Layer 2 of a small transformer language model trained on English Wikipedia (15 layers, counted from 0, width 64).
A neuron's activation on a vector x is SiLU(gate . x) times (in . x), where the dot is the dot product.
The model reads these tokens: " his" " bro" "ther" " (" "n" "ow" " a" " s" "en" "ator" ")," " Be" "all" " contin" "ued" " to" " all" "ow" " his" " inv" "est" "ig" "at" "ors" " to" " contin" "ue" " their" " work" "." " Ag"

The vector x that enters this layer's MLP at each token. A number n stands for (n - 128) times 0.0075.
0 " his": 155, 133, 138, 110, 177, 127, 141, 66, 135, 160, 122, 97, 100, 150, 120, 135, 110, 169, 105, 128, 105, 116, 148, 208, 117, 130, 115, 174, 155, 144, 149, 118, 167, 221, 137, 127, 146, 100, 118, 51, 124, 184, 47, 87, 138, 124, 134, 56, 98, 132, 146, 127, 153, 108, 133, 155, 135, 108, 138, 117, 146, 166, 103, 176
1 " bro": 129, 136, 100, 173, 152, 116, 134, 202, 217, 116, 101, 110, 144, 157, 114, 133, 97, 153, 83, 149, 72, 98, 181, 204, 120, 96, 81, 121, 152, 131, 197, 145, 125, 145, 107, 89, 126, 138, 146, 133, 129, 169, 119, 152, 78, 156, 82, 71, 98, 127, 114, 145, 179, 131, 185, 175, 78, 131, 145, 91, 188, 197, 110, 148
2 "ther": 166, 106, 192, 131, 169, 107, 113, 131, 172, 75, 127, 55, 129, 140, 132, 186, 129, 156, 136, 104, 75, 128, 166, 173, 129, 152, 96, 119, 80, 115, 80, 146, 132, 192, 113, 131, 176, 131, 124, 94, 121, 160, 70, 91, 96, 143, 148, 96, 151, 112, 133, 140, 61, 94, 172, 170, 56, 124, 61, 99, 116, 147, 188, 178
3 " (": 101, 134, 214, 126, 101, 171, 111, 112, 197, 193, 133, 167, 158, 106, 79, 136, 81, 103, 128, 129, 100, 132, 153, 114, 134, 102, 168, 133, 171, 147, 192, 112, 124, 200, 121, 115, 82, 129, 81, 110, 156, 49, 120, 122, 146, 132, 146, 45, 107, 149, 112, 139, 84, 149, 123, 165, 70, 174, 174, 120, 82, 125, 82, 152
4 "n": 139, 111, 152, 113, 130, 142, 159, 160, 212, 176, 124, 122, 127, 100, 78, 129, 112, 147, 93, 56, 91, 144, 202, 161, 115, 136, 157, 79, 104, 105, 90, 168, 101, 167, 119, 98, 154, 100, 150, 83, 107, 124, 118, 71, 109, 87, 117, 165, 113, 134, 125, 137, 73, 143, 137, 128, 74, 201, 124, 108, 93, 190, 113, 168
5 "ow": 156, 149, 113, 180, 74, 178, 104, 166, 97, 162, 121, 104, 136, 85, 142, 108, 119, 140, 143, 91, 110, 154, 156, 149, 156, 57, 138, 215, 72, 104, 165, 148, 122, 178, 144, 137, 132, 121, 162, 127, 157, 121, 135, 141, 166, 134, 170, 71, 40, 144, 83, 126, 160, 156, 119, 143, 128, 167, 70, 142, 141, 170, 223, 115
6 " a": 151, 141, 187, 137, 108, 159, 127, 125, 119, 135, 151, 146, 107, 152, 113, 94, 67, 164, 110, 124, 119, 111, 220, 198, 120, 150, 73, 122, 171, 115, 193, 153, 177, 209, 157, 99, 111, 131, 124, 83, 141, 172, 102, 120, 143, 128, 122, 76, 74, 137, 147, 111, 133, 119, 100, 153, 108, 121, 143, 118, 73, 155, 100, 154
7 " s": 157, 133, 192, 200, 63, 98, 139, 173, 184, 125, 107, 112, 140, 171, 68, 78, 105, 130, 71, 160, 92, 108, 184, 149, 99, 132, 135, 123, 120, 151, 146, 173, 139, 173, 117, 103, 133, 147, 90, 106, 204, 150, 112, 173, 64, 104, 74, 101, 115, 107, 182, 114, 120, 117, 113, 129, 101, 136, 105, 140, 124, 180, 96, 128
8 "en": 66, 102, 178, 140, 93, 176, 115, 132, 189, 178, 102, 78, 127, 141, 159, 93, 186, 127, 113, 71, 137, 120, 175, 88, 123, 106, 159, 108, 162, 139, 129, 166, 143, 187, 159, 104, 157, 116, 118, 83, 152, 148, 86, 114, 143, 117, 109, 117, 69, 104, 139, 148, 137, 111, 174, 119, 84, 156, 121, 62, 163, 186, 125, 87
9 "ator": 120, 87, 161, 163, 117, 200, 59, 162, 205, 43, 118, 103, 97, 159, 131, 122, 102, 128, 118, 57, 99, 133, 141, 146, 108, 123, 132, 76, 64, 125, 106, 149, 96, 171, 121, 111, 43, 127, 151, 99, 80, 205, 95, 144, 130, 144, 140, 131, 125, 137, 133, 49, 104, 82, 137, 155, 59, 121, 116, 68, 95, 146, 137, 138
10 "),": 176, 116, 182, 182, 162, 144, 100, 104, 219, 182, 107, 145, 107, 173, 128, 110, 126, 105, 54, 126, 136, 115, 156, 141, 154, 100, 79, 105, 31, 149, 177, 93, 140, 169, 159, 100, 130, 149, 125, 103, 134, 112, 152, 97, 144, 152, 80, 55, 87, 140, 163, 135, 53, 100, 157, 108, 107, 132, 172, 112, 123, 123, 131, 126
11 " Be": 89, 136, 112, 177, 127, 166, 104, 169, 162, 122, 176, 119, 148, 108, 70, 123, 123, 134, 138, 144, 72, 188, 172, 182, 151, 138, 125, 115, 67, 138, 216, 125, 162, 157, 155, 114, 122, 123, 150, 175, 181, 159, 104, 110, 82, 95, 149, 75, 82, 121, 141, 111, 174, 150, 171, 120, 69, 123, 123, 124, 83, 170, 164, 58
12 "all": 127, 144, 165, 193, 99, 172, 126, 132, 119, 129, 190, 108, 128, 140, 88, 116, 150, 82, 128, 99, 73, 140, 152, 145, 120, 92, 159, 151, 63, 141, 87, 141, 102, 171, 168, 170, 78, 128, 133, 105, 165, 173, 116, 108, 113, 105, 137, 90, 11, 126, 100, 55, 188, 135, 111, 133, 91, 56, 87, 111, 174, 130, 141, 189
13 " contin": 108, 132, 118, 161, 102, 95, 157, 184, 193, 161, 172, 132, 135, 115, 93, 112, 145, 118, 113, 166, 100, 127, 152, 120, 73, 94, 106, 102, 128, 158, 141, 156, 112, 158, 85, 128, 151, 98, 151, 111, 161, 169, 137, 184, 114, 153, 153, 88, 54, 127, 153, 16, 182, 107, 54, 154, 32, 145, 142, 83, 153, 154, 113, 185
14 "ued": 99, 103, 147, 179, 77, 94, 120, 100, 174, 114, 151, 120, 127, 103, 99, 86, 179, 144, 110, 122, 96, 108, 200, 111, 70, 95, 117, 134, 93, 121, 126, 138, 94, 157, 136, 117, 205, 121, 125, 88, 191, 145, 64, 60, 158, 163, 146, 112, 146, 91, 137, 81, 108, 108, 211, 113, 92, 126, 173, 58, 148, 149, 186, 143
15 " to": 136, 179, 135, 188, 72, 140, 136, 103, 178, 143, 111, 172, 119, 167, 132, 138, 117, 183, 109, 128, 68, 108, 185, 137, 109, 124, 98, 206, 112, 122, 121, 123, 128, 178, 99, 147, 207, 130, 137, 88, 207, 88, 162, 84, 130, 141, 217, 119, 53, 91, 125, 46, 132, 61, 156, 106, 87, 146, 127, 115, 91, 122, 108, 181
16 " all": 177, 177, 144, 143, 71, 104, 167, 138, 132, 220, 143, 134, 138, 110, 131, 99, 112, 127, 140, 137, 146, 148, 184, 157, 72, 161, 82, 134, 68, 104, 161, 154, 132, 197, 168, 127, 122, 99, 152, 90, 170, 112, 54, 68, 104, 133, 203, 97, 105, 126, 172, 88, 157, 123, 90, 141, 130, 138, 98, 140, 125, 133, 91, 83
17 "ow": 153, 147, 118, 182, 79, 173, 112, 150, 100, 165, 126, 106, 135, 85, 153, 100, 122, 144, 141, 101, 111, 154, 162, 148, 150, 52, 143, 208, 63, 101, 165, 149, 121, 182, 138, 145, 128, 120, 161, 134, 150, 105, 153, 143, 165, 135, 183, 66, 41, 151, 82, 127, 163, 167, 130, 148, 131, 177, 70, 142, 143, 168, 205, 113
18 " his": 152, 143, 137, 105, 164, 146, 127, 73, 144, 185, 127, 97, 97, 124, 162, 136, 130, 163, 119, 141, 105, 103, 133, 213, 110, 147, 107, 153, 137, 137, 119, 108, 155, 230, 132, 132, 131, 91, 118, 57, 141, 142, 73, 119, 128, 131, 121, 65, 75, 152, 150, 119, 159, 119, 170, 144, 121, 133, 141, 118, 118, 172, 100, 172
19 " inv": 155, 155, 92, 176, 67, 104, 165, 212, 158, 123, 86, 112, 121, 83, 74, 137, 112, 88, 125, 109, 59, 119, 105, 129, 35, 127, 129, 137, 173, 105, 191, 173, 122, 154, 99, 97, 148, 149, 136, 123, 112, 73, 107, 132, 112, 143, 117, 83, 107, 133, 128, 141, 154, 139, 82, 146, 97, 194, 155, 101, 62, 131, 100, 87
20 "est": 146, 199, 146, 172, 132, 146, 138, 113, 109, 130, 116, 66, 141, 111, 155, 116, 137, 116, 115, 67, 63, 119, 168, 89, 97, 110, 185, 158, 84, 90, 133, 152, 126, 170, 160, 126, 101, 121, 141, 94, 113, 141, 155, 156, 132, 139, 88, 96, 55, 117, 106, 125, 188, 133, 172, 140, 56, 108, 90, 60, 74, 125, 157, 137
21 "ig": 128, 114, 163, 196, 133, 191, 140, 161, 134, 161, 122, 125, 137, 99, 141, 96, 147, 131, 118, 98, 132, 122, 174, 116, 77, 98, 158, 217, 95, 122, 160, 176, 87, 162, 126, 138, 65, 127, 146, 94, 69, 145, 159, 82, 136, 113, 56, 108, 105, 139, 121, 136, 146, 113, 179, 169, 136, 126, 48, 99, 107, 181, 209, 73
22 "at": 138, 96, 160, 192, 127, 143, 137, 141, 159, 133, 167, 87, 94, 152, 123, 98, 100, 132, 147, 59, 169, 126, 187, 109, 106, 113, 145, 134, 103, 129, 108, 192, 99, 177, 154, 140, 126, 140, 136, 122, 82, 241, 97, 94, 150, 105, 157, 106, 124, 146, 133, 85, 97, 141, 154, 120, 48, 117, 108, 63, 140, 127, 158, 59
23 "ors": 115, 120, 169, 131, 107, 103, 118, 138, 194, 133, 89, 150, 125, 194, 136, 132, 135, 185, 101, 101, 130, 149, 180, 105, 100, 128, 162, 76, 165, 182, 103, 193, 92, 148, 178, 119, 141, 140, 136, 125, 151, 160, 96, 60, 131, 150, 125, 129, 92, 108, 135, 101, 110, 162, 125, 181, 49, 164, 118, 30, 140, 157, 144, 102
24 " to": 142, 199, 125, 155, 90, 123, 120, 145, 189, 156, 121, 195, 124, 190, 158, 154, 99, 149, 97, 129, 60, 105, 173, 118, 102, 118, 120, 196, 98, 146, 110, 114, 120, 167, 96, 142, 158, 125, 135, 103, 221, 85, 166, 112, 118, 144, 192, 86, 30, 114, 126, 70, 129, 74, 167, 117, 74, 143, 127, 105, 93, 139, 151, 148
25 " contin": 109, 135, 119, 161, 101, 91, 159, 181, 194, 154, 168, 133, 135, 114, 97, 112, 147, 121, 114, 168, 96, 128, 151, 121, 74, 92, 108, 102, 127, 157, 141, 154, 112, 158, 83, 127, 149, 99, 153, 110, 161, 165, 143, 183, 114, 152, 158, 91, 56, 125, 154, 14, 183, 107, 52, 151, 28, 146, 142, 84, 151, 152, 118, 187
26 "ue": 99, 81, 139, 221, 119, 94, 113, 116, 153, 87, 176, 127, 157, 121, 121, 102, 151, 185, 114, 120, 54, 151, 166, 108, 111, 116, 70, 129, 81, 145, 99, 124, 142, 188, 106, 148, 173, 120, 165, 124, 193, 137, 136, 115, 172, 116, 163, 137, 119, 60, 139, 136, 108, 97, 169, 124, 87, 124, 105, 94, 93, 196, 173, 73
27 " their": 152, 141, 130, 132, 175, 126, 155, 70, 162, 182, 126, 119, 100, 129, 130, 137, 127, 170, 128, 144, 132, 108, 156, 186, 112, 131, 113, 160, 152, 152, 141, 147, 160, 239, 154, 121, 177, 99, 124, 52, 147, 145, 81, 82, 117, 155, 136, 79, 101, 139, 145, 140, 144, 133, 112, 122, 117, 124, 124, 133, 134, 137, 94, 150
28 " work": 135, 154, 111, 160, 114, 115, 146, 138, 149, 178, 115, 37, 126, 126, 90, 127, 152, 101, 161, 117, 22, 137, 134, 207, 108, 93, 127, 119, 100, 116, 156, 127, 138, 167, 117, 135, 155, 128, 136, 76, 152, 103, 118, 211, 61, 175, 204, 95, 91, 160, 127, 114, 148, 80, 111, 144, 64, 163, 157, 127, 88, 142, 155, 162
29 ".": 160, 138, 215, 116, 122, 172, 131, 108, 224, 118, 126, 159, 130, 152, 115, 119, 152, 155, 111, 106, 117, 122, 160, 124, 117, 33, 56, 90, 39, 125, 167, 113, 171, 163, 112, 152, 70, 150, 143, 104, 124, 73, 110, 143, 89, 132, 245, 118, 96, 140, 151, 196, 146, 160, 101, 139, 96, 153, 136, 123, 88, 164, 177, 179
30 " Ag": 126, 77, 166, 145, 172, 120, 133, 219, 130, 122, 93, 178, 121, 89, 98, 93, 114, 115, 160, 126, 116, 172, 140, 192, 93, 140, 132, 111, 7, 134, 107, 136, 177, 152, 75, 109, 92, 108, 145, 132, 195, 139, 120, 124, 97, 76, 156, 115, 131, 87, 150, 90, 160, 145, 132, 151, 73, 105, 128, 108, 81, 163, 168, 117

Each question shows the input weights of one neuron of the MLP. A number n stands for (n - 128) times 0.028.

n155 gate: 148, 140, 135, 94, 132, 121, 115, 127, 102, 103, 113, 136, 101, 147, 76, 135, 121, 143, 121, 141, 132, 125, 131, 120, 112, 120, 140, 141, 128, 125, 126, 127, 128, 121, 122, 139, 121, 131, 151, 112, 166, 110, 144, 137, 156, 98, 150, 141, 109, 149, 139, 98, 140, 114, 102, 121, 141, 115, 124, 128, 111, 129, 131, 127
n155 in: 141, 136, 123, 138, 139, 126, 145, 126, 124, 150, 105, 129, 116, 110, 89, 145, 104, 155, 121, 139, 135, 125, 130, 128, 104, 103, 124, 135, 137, 116, 147, 139, 126, 127, 117, 98, 114, 146, 114, 125, 152, 107, 134, 106, 163, 102, 149, 131, 124, 131, 127, 126, 125, 137, 103, 134, 131, 104, 124, 92, 138, 142, 136, 122
On which token does it fire most? 15 " to"

n85 gate: 117, 132, 149, 102, 127, 80, 116, 127, 136, 125, 108, 138, 114, 74, 126, 100, 143, 131, 125, 105, 125, 125, 115, 106, 127, 123, 84, 141, 165, 137, 125, 67, 156, 140, 118, 134, 141, 109, 135, 126, 143, 145, 128, 136, 123, 141, 127, 128, 179, 99, 118, 127, 134, 108, 104, 101, 147, 136, 104, 116, 143, 143, 128, 172
n85 in: 130, 107, 136, 160, 153, 146, 161, 138, 143, 118, 102, 86, 132, 159, 130, 132, 120, 109, 141, 137, 148, 130, 120, 167, 134, 131, 130, 116, 117, 148, 115, 138, 106, 127, 141, 131, 110, 144, 102, 150, 82, 119, 135, 127, 116, 126, 110, 141, 128, 151, 102, 111, 118, 130, 129, 159, 115, 113, 138, 129, 119, 140, 134, 113
On which token does it fire most? 24 " to"

n165 gate: 123, 109, 127, 121, 108, 116, 127, 107, 127, 112, 162, 121, 143, 128, 166, 128, 153, 125, 117, 178, 123, 137, 131, 151, 127, 110, 119, 128, 166, 111, 138, 132, 131, 123, 161, 147, 130, 123, 127, 167, 140, 132, 167, 108, 104, 113, 132, 100, 140, 125, 168, 105, 127, 148, 152, 113, 129, 139, 126, 166, 178, 116, 128, 108
n165 in: 121, 150, 122, 152, 145, 97, 128, 108, 108, 119, 152, 110, 115, 114, 100, 133, 102, 114, 91, 123, 131, 121, 116, 142, 136, 112, 134, 166, 130, 119, 136, 151, 123, 130, 138, 135, 121, 139, 124, 141, 169, 119, 132, 91, 124, 100, 133, 122, 135, 125, 130, 113, 132, 161, 131, 142, 137, 138, 112, 141, 120, 138, 139, 113
On which token does it fire most? 11 " Be"

n86 gate: 153, 104, 110, 127, 161, 124, 138, 128, 136, 127, 96, 135, 125, 137, 125, 146, 114, 102, 106, 143, 168, 119, 125, 120, 122, 130, 124, 136, 130, 108, 124, 100, 154, 146, 138, 148, 136, 130, 145, 108, 139, 140, 102, 111, 126, 142, 116, 125, 113, 136, 121, 152, 106, 99, 141, 128, 112, 96, 105, 149, 149, 126, 157, 125
n86 in: 156, 121, 112, 125, 150, 115, 162, 113, 141, 131, 101, 120, 138, 143, 118, 157, 121, 107, 106, 134, 159, 119, 122, 110, 110, 132, 109, 129, 139, 111, 123, 118, 131, 151, 142, 136, 129, 141, 146, 105, 139, 145, 103, 113, 130, 149, 114, 133, 108, 133, 119, 142, 99, 83, 138, 125, 108, 103, 114, 137, 151, 115, 162, 144
On which three tokens does it fire most, strongest first? 2 "ther", 10 "),", 0 " his"

n126 gate: 145, 140, 104, 121, 119, 159, 121, 107, 109, 104, 98, 131, 116, 157, 97, 128, 128, 126, 131, 134, 102, 118, 123, 117, 102, 128, 134, 153, 128, 125, 138, 132, 145, 121, 96, 138, 170, 103, 114, 102, 113, 139, 111, 120, 102, 143, 125, 117, 132, 138, 140, 140, 123, 124, 129, 119, 170, 108, 132, 131, 134, 158, 134, 112
n126 in: 145, 126, 110, 124, 138, 162, 127, 103, 119, 127, 109, 130, 138, 140, 115, 128, 129, 125, 138, 140, 111, 117, 111, 130, 123, 125, 130, 162, 116, 124, 132, 133, 133, 107, 114, 111, 153, 98, 143, 80, 146, 123, 105, 132, 111, 154, 101, 108, 128, 114, 133, 153, 131, 116, 98, 117, 138, 112, 113, 135, 136, 186, 156, 108
On which three tokens does it fire most, strongest first? 0 " his", 27 " their", 18 " his"

n131 gate: 125, 151, 143, 152, 122, 124, 103, 125, 167, 139, 163, 116, 140, 139, 141, 151, 130, 132, 110, 131, 116, 130, 120, 113, 95, 138, 129, 111, 177, 95, 144, 120, 133, 142, 175, 169, 150, 129, 126, 140, 135, 159, 155, 108, 81, 137, 151, 156, 145, 100, 128, 96, 116, 131, 139, 114, 147, 127, 140, 125, 166, 111, 111, 138
n131 in: 137, 118, 121, 144, 122, 95, 124, 132, 105, 103, 120, 164, 139, 116, 80, 121, 131, 134, 163, 154, 110, 158, 106, 146, 154, 109, 125, 163, 116, 117, 130, 139, 108, 107, 122, 97, 128, 156, 128, 135, 148, 137, 142, 91, 120, 101, 111, 156, 137, 131, 101, 123, 100, 148, 122, 195, 106, 145, 126, 112, 134, 113, 112, 122
On which token does it fire most? 23 "ors"

n139 gate: 141, 129, 143, 163, 133, 116, 140, 165, 113, 155, 113, 128, 90, 111, 148, 151, 148, 103, 114, 133, 128, 126, 136, 141, 132, 147, 95, 128, 112, 101, 119, 100, 125, 129, 101, 108, 123, 116, 134, 137, 112, 110, 160, 133, 169, 133, 144, 172, 123, 120, 129, 134, 127, 126, 119, 141, 106, 114, 121, 166, 108, 101, 155, 122
n139 in: 148, 104, 119, 142, 128, 138, 131, 156, 131, 168, 129, 125, 148, 110, 91, 133, 149, 150, 122, 143, 128, 132, 159, 130, 122, 158, 98, 131, 132, 148, 115, 127, 158, 95, 124, 109, 118, 123, 150, 139, 127, 131, 134, 91, 125, 134, 132, 122, 112, 126, 120, 86, 100, 149, 138, 138, 131, 94, 113, 97, 109, 84, 116, 139
On which token does it fire most, and how strongly? 30 " Ag", at about 2.5

n103 gate: 136, 122, 105, 113, 146, 114, 152, 141, 116, 140, 155, 146, 117, 137, 108, 107, 93, 159, 133, 174, 183, 130, 133, 125, 135, 131, 156, 114, 114, 153, 133, 129, 120, 110, 133, 113, 147, 106, 157, 108, 137, 109, 156, 144, 109, 121, 119, 174, 137, 112, 107, 113, 94, 84, 148, 129, 145, 107, 103, 88, 119, 118, 132, 155
n103 in: 100, 156, 118, 137, 136, 104, 123, 148, 146, 107, 117, 113, 78, 111, 143, 136, 157, 129, 138, 120, 100, 112, 107, 125, 176, 128, 157, 137, 124, 153, 113, 119, 138, 114, 109, 128, 115, 116, 95, 140, 114, 129, 98, 113, 142, 127, 164, 124, 124, 82, 115, 96, 126, 147, 136, 118, 139, 130, 141, 143, 143, 149, 159, 131
Its two highest activations, in order, are on tokens 6 " a", 16 " all"

n185 gate: 113, 125, 113, 120, 140, 121, 131, 129, 109, 136, 98, 121, 125, 113, 116, 144, 127, 166, 110, 153, 131, 127, 121, 128, 136, 121, 108, 153, 143, 132, 114, 129, 136, 116, 152, 99, 111, 124, 93, 117, 84, 119, 83, 84, 139, 123, 105, 121, 139, 151, 132, 120, 109, 133, 151, 144, 78, 58, 158, 121, 137, 120, 115, 134
n185 in: 133, 138, 130, 132, 129, 125, 96, 130, 130, 146, 161, 137, 101, 124, 141, 158, 158, 124, 128, 124, 131, 120, 172, 124, 82, 151, 146, 126, 109, 121, 125, 146, 133, 125, 140, 159, 128, 95, 142, 150, 155, 123, 147, 158, 92, 121, 101, 131, 118, 117, 140, 117, 128, 134, 163, 126, 171, 128, 161, 125, 116, 95, 101, 139
On which token does it fire most? 18 " his"

n170 gate: 146, 145, 122, 103, 137, 82, 144, 99, 56, 122, 123, 89, 93, 151, 117, 123, 126, 143, 110, 153, 75, 161, 95, 112, 164, 134, 139, 162, 110, 208, 142, 119, 136, 163, 107, 77, 94, 106, 110, 140, 83, 167, 125, 98, 131, 169, 116, 114, 143, 128, 143, 146, 131, 119, 114, 160, 201, 146, 142, 94, 153, 146, 107, 133
n170 in: 142, 143, 120, 90, 137, 84, 125, 92, 84, 112, 131, 92, 92, 151, 102, 113, 110, 155, 99, 129, 95, 154, 90, 111, 144, 134, 121, 171, 112, 180, 164, 133, 133, 168, 102, 105, 86, 114, 100, 111, 74, 177, 91, 94, 132, 177, 111, 107, 117, 121, 127, 154, 125, 115, 129, 165, 171, 127, 131, 94, 146, 154, 130, 153
On which three tokens does it fire most, strongest first? 0 " his", 18 " his", 27 " their"

n147 gate: 131, 145, 107, 147, 137, 104, 152, 175, 119, 127, 114, 130, 109, 108, 141, 89, 129, 163, 146, 152, 142, 126, 130, 138, 138, 138, 145, 108, 136, 111, 86, 124, 111, 116, 104, 129, 114, 104, 145, 110, 142, 99, 114, 138, 120, 127, 145, 157, 174, 124, 131, 154, 143, 145, 150, 76, 109, 106, 125, 128, 133, 120, 128, 141
n147 in: 122, 132, 129, 151, 158, 123, 142, 130, 77, 148, 147, 81, 129, 118, 119, 139, 127, 115, 143, 128, 141, 134, 118, 147, 132, 112, 113, 128, 116, 137, 128, 137, 118, 110, 125, 102, 88, 113, 126, 124, 133, 91, 150, 140, 131, 112, 132, 94, 149, 129, 140, 127, 124, 81, 161, 151, 129, 165, 127, 90, 145, 115, 118, 112
On which token does it fire most? 30 " Ag"

n63 gate: 159, 97, 99, 104, 144, 147, 143, 106, 111, 117, 107, 154, 130, 105, 101, 117, 127, 98, 106, 120, 148, 135, 142, 111, 123, 137, 124, 100, 108, 154, 105, 115, 90, 135, 153, 130, 152, 86, 131, 109, 130, 153, 125, 121, 145, 136, 112, 102, 155, 132, 127, 122, 128, 116, 113, 155, 127, 96, 113, 124, 128, 150, 108, 121
n63 in: 146, 84, 124, 95, 152, 134, 137, 75, 115, 113, 138, 116, 108, 138, 140, 118, 115, 107, 142, 140, 129, 122, 142, 139, 122, 110, 157, 102, 125, 141, 156, 142, 144, 130, 121, 110, 135, 154, 129, 112, 146, 122, 116, 111, 124, 119, 126, 112, 136, 137, 141, 116, 88, 125, 141, 125, 139, 115, 104, 116, 139, 117, 134, 122
On which token does it fire most, and how strongly? 0 " his", at about 1.4

n62 gate: 99, 140, 136, 148, 95, 107, 99, 63, 118, 130, 142, 135, 121, 145, 115, 116, 127, 165, 93, 129, 171, 137, 103, 99, 130, 156, 116, 147, 110, 96, 112, 99, 130, 138, 155, 104, 157, 150, 129, 128, 151, 124, 155, 126, 100, 103, 123, 133, 125, 108, 105, 126, 115, 129, 118, 105, 118, 128, 151, 130, 126, 142, 123, 143
n62 in: 130, 118, 139, 129, 109, 134, 135, 173, 137, 84, 114, 119, 128, 103, 104, 117, 125, 153, 115, 151, 140, 130, 133, 139, 116, 120, 88, 94, 148, 174, 151, 145, 99, 94, 142, 141, 138, 113, 134, 123, 110, 140, 163, 127, 138, 134, 128, 109, 119, 120, 174, 117, 117, 106, 152, 138, 131, 121, 118, 138, 128, 142, 121, 124
On which token does it fire most? 26 "ue"

n41 gate: 104, 134, 156, 116, 124, 129, 117, 142, 134, 149, 102, 77, 118, 106, 99, 132, 148, 115, 107, 151, 152, 143, 70, 129, 134, 99, 149, 130, 139, 126, 129, 162, 116, 98, 110, 132, 126, 108, 107, 118, 134, 143, 125, 109, 140, 117, 152, 105, 132, 119, 130, 110, 132, 97, 138, 123, 161, 97, 150, 152, 108, 96, 104, 123
n41 in: 98, 161, 154, 134, 127, 128, 77, 141, 119, 136, 103, 105, 108, 97, 132, 119, 137, 136, 133, 128, 122, 134, 116, 132, 123, 110, 158, 157, 125, 121, 122, 165, 125, 115, 118, 121, 134, 158, 103, 105, 121, 143, 139, 109, 131, 116, 160, 120, 139, 147, 123, 107, 111, 98, 109, 118, 116, 100, 141, 170, 105, 119, 91, 139
On which token does it fire most, and how strongly? 1 " bro", at about 0.44

n61 gate: 119, 156, 114, 131, 127, 124, 111, 127, 123, 154, 135, 129, 165, 142, 109, 136, 130, 106, 191, 124, 124, 117, 137, 122, 142, 109, 121, 152, 147, 139, 123, 128, 105, 106, 124, 159, 170, 149, 135, 118, 145, 135, 96, 149, 103, 116, 80, 161, 105, 148, 122, 126, 130, 127, 131, 115, 145, 150, 131, 142, 117, 89, 139, 108
n61 in: 133, 110, 153, 107, 134, 94, 141, 87, 118, 143, 117, 108, 126, 166, 102, 123, 131, 105, 143, 179, 106, 153, 161, 120, 141, 131, 132, 133, 139, 120, 126, 116, 147, 130, 129, 140, 134, 145, 151, 139, 115, 97, 143, 101, 104, 130, 117, 118, 119, 115, 124, 113, 119, 133, 125, 122, 135, 135, 140, 106, 138, 156, 135, 148
On which three tokens does it fire most, strongest first? 28 " work", 9 "ator", 22 "at"

n122 gate: 102, 141, 88, 120, 147, 111, 155, 148, 120, 127, 119, 115, 115, 145, 163, 122, 105, 135, 95, 109, 128, 121, 115, 119, 136, 106, 120, 123, 107, 125, 121, 141, 119, 130, 121, 162, 108, 108, 110, 136, 135, 129, 140, 145, 174, 143, 147, 111, 96, 164, 148, 129, 98, 158, 119, 147, 152, 138, 126, 149, 99, 123, 109, 122
n122 in: 163, 118, 140, 170, 139, 121, 149, 96, 137, 137, 130, 103, 118, 122, 123, 129, 135, 140, 146, 114, 126, 115, 119, 125, 115, 126, 120, 138, 109, 120, 104, 144, 96, 155, 113, 108, 131, 106, 129, 114, 124, 144, 123, 147, 135, 154, 123, 156, 125, 151, 77, 134, 133, 109, 107, 127, 130, 128, 148, 120, 126, 155, 117, 139
On which three tokens does it fire most, strongest first? 17 "ow", 5 "ow", 11 " Be"

n162 gate: 143, 108, 129, 122, 128, 110, 101, 88, 121, 131, 93, 103, 135, 148, 110, 153, 127, 149, 154, 147, 115, 141, 139, 129, 152, 130, 154, 136, 115, 129, 169, 165, 137, 132, 127, 125, 110, 125, 122, 129, 128, 163, 159, 100, 124, 134, 142, 127, 141, 148, 135, 129, 110, 99, 144, 132, 148, 147, 121, 104, 145, 132, 77, 135
n162 in: 132, 152, 112, 144, 147, 136, 110, 118, 112, 124, 170, 106, 141, 137, 122, 116, 144, 124, 146, 116, 146, 126, 144, 128, 124, 128, 129, 129, 124, 140, 140, 152, 127, 143, 129, 137, 142, 129, 91, 131, 109, 127, 128, 143, 102, 113, 143, 120, 143, 143, 111, 130, 145, 123, 145, 141, 150, 109, 151, 154, 135, 133, 105, 142
On which token does it fire most, and how strongly? 0 " his", at about 1.3

n149 gate: 136, 101, 145, 93, 160, 155, 137, 151, 120, 139, 118, 121, 133, 115, 115, 103, 95, 110, 97, 114, 125, 132, 139, 103, 163, 127, 112, 148, 136, 146, 125, 141, 123, 133, 101, 101, 114, 160, 150, 143, 103, 159, 126, 114, 142, 143, 135, 146, 125, 111, 150, 122, 113, 156, 117, 121, 138, 115, 97, 118, 121, 119, 132, 116
n149 in: 98, 121, 134, 111, 135, 154, 141, 154, 124, 147, 147, 116, 131, 106, 134, 121, 111, 106, 101, 113, 135, 138, 118, 93, 118, 132, 111, 147, 136, 167, 112, 129, 110, 136, 116, 131, 128, 144, 153, 137, 110, 155, 109, 161, 107, 144, 143, 129, 129, 129, 132, 147, 121, 167, 106, 136, 158, 114, 122, 142, 124, 126, 140, 109
On which token does it fire most, and how strongly? 22 "at", at about 1.3

n16 gate: 85, 137, 91, 120, 143, 132, 136, 125, 123, 113, 117, 96, 117, 115, 137, 140, 121, 111, 138, 118, 115, 114, 135, 134, 138, 133, 122, 111, 132, 140, 125, 126, 150, 107, 162, 132, 119, 122, 124, 128, 106, 132, 100, 141, 95, 124, 130, 149, 119, 150, 142, 120, 123, 145, 135, 144, 188, 83, 115, 131, 109, 120, 123, 117
n16 in: 110, 138, 94, 119, 88, 142, 111, 122, 130, 121, 129, 108, 123, 115, 128, 132, 105, 123, 161, 110, 114, 146, 136, 170, 147, 132, 137, 129, 121, 127, 109, 128, 133, 143, 136, 129, 126, 144, 116, 129, 127, 150, 100, 129, 86, 133, 118, 143, 119, 146, 156, 138, 150, 132, 139, 137, 131, 121, 115, 113, 105, 126, 128, 139
On which token does it fire most, and how strongly? 10 "),", at about 0.4

n89 gate: 140, 115, 124, 149, 122, 138, 162, 131, 90, 133, 136, 93, 128, 138, 137, 138, 124, 141, 117, 119, 136, 111, 107, 132, 125, 142, 135, 121, 111, 134, 126, 131, 115, 96, 153, 132, 151, 115, 161, 157, 137, 117, 142, 155, 131, 103, 116, 115, 125, 115, 115, 118, 142, 133, 179, 180, 121, 135, 132, 129, 124, 112, 95, 128
n89 in: 139, 155, 127, 131, 127, 137, 115, 108, 135, 143, 142, 100, 135, 131, 135, 136, 80, 145, 125, 109, 140, 106, 146, 111, 125, 144, 142, 112, 114, 118, 133, 153, 119, 113, 133, 109, 158, 125, 132, 168, 179, 113, 143, 132, 145, 112, 125, 128, 111, 129, 92, 115, 119, 115, 150, 135, 112, 127, 100, 138, 125, 106, 125, 140
On which token does it fire most? 20 "est"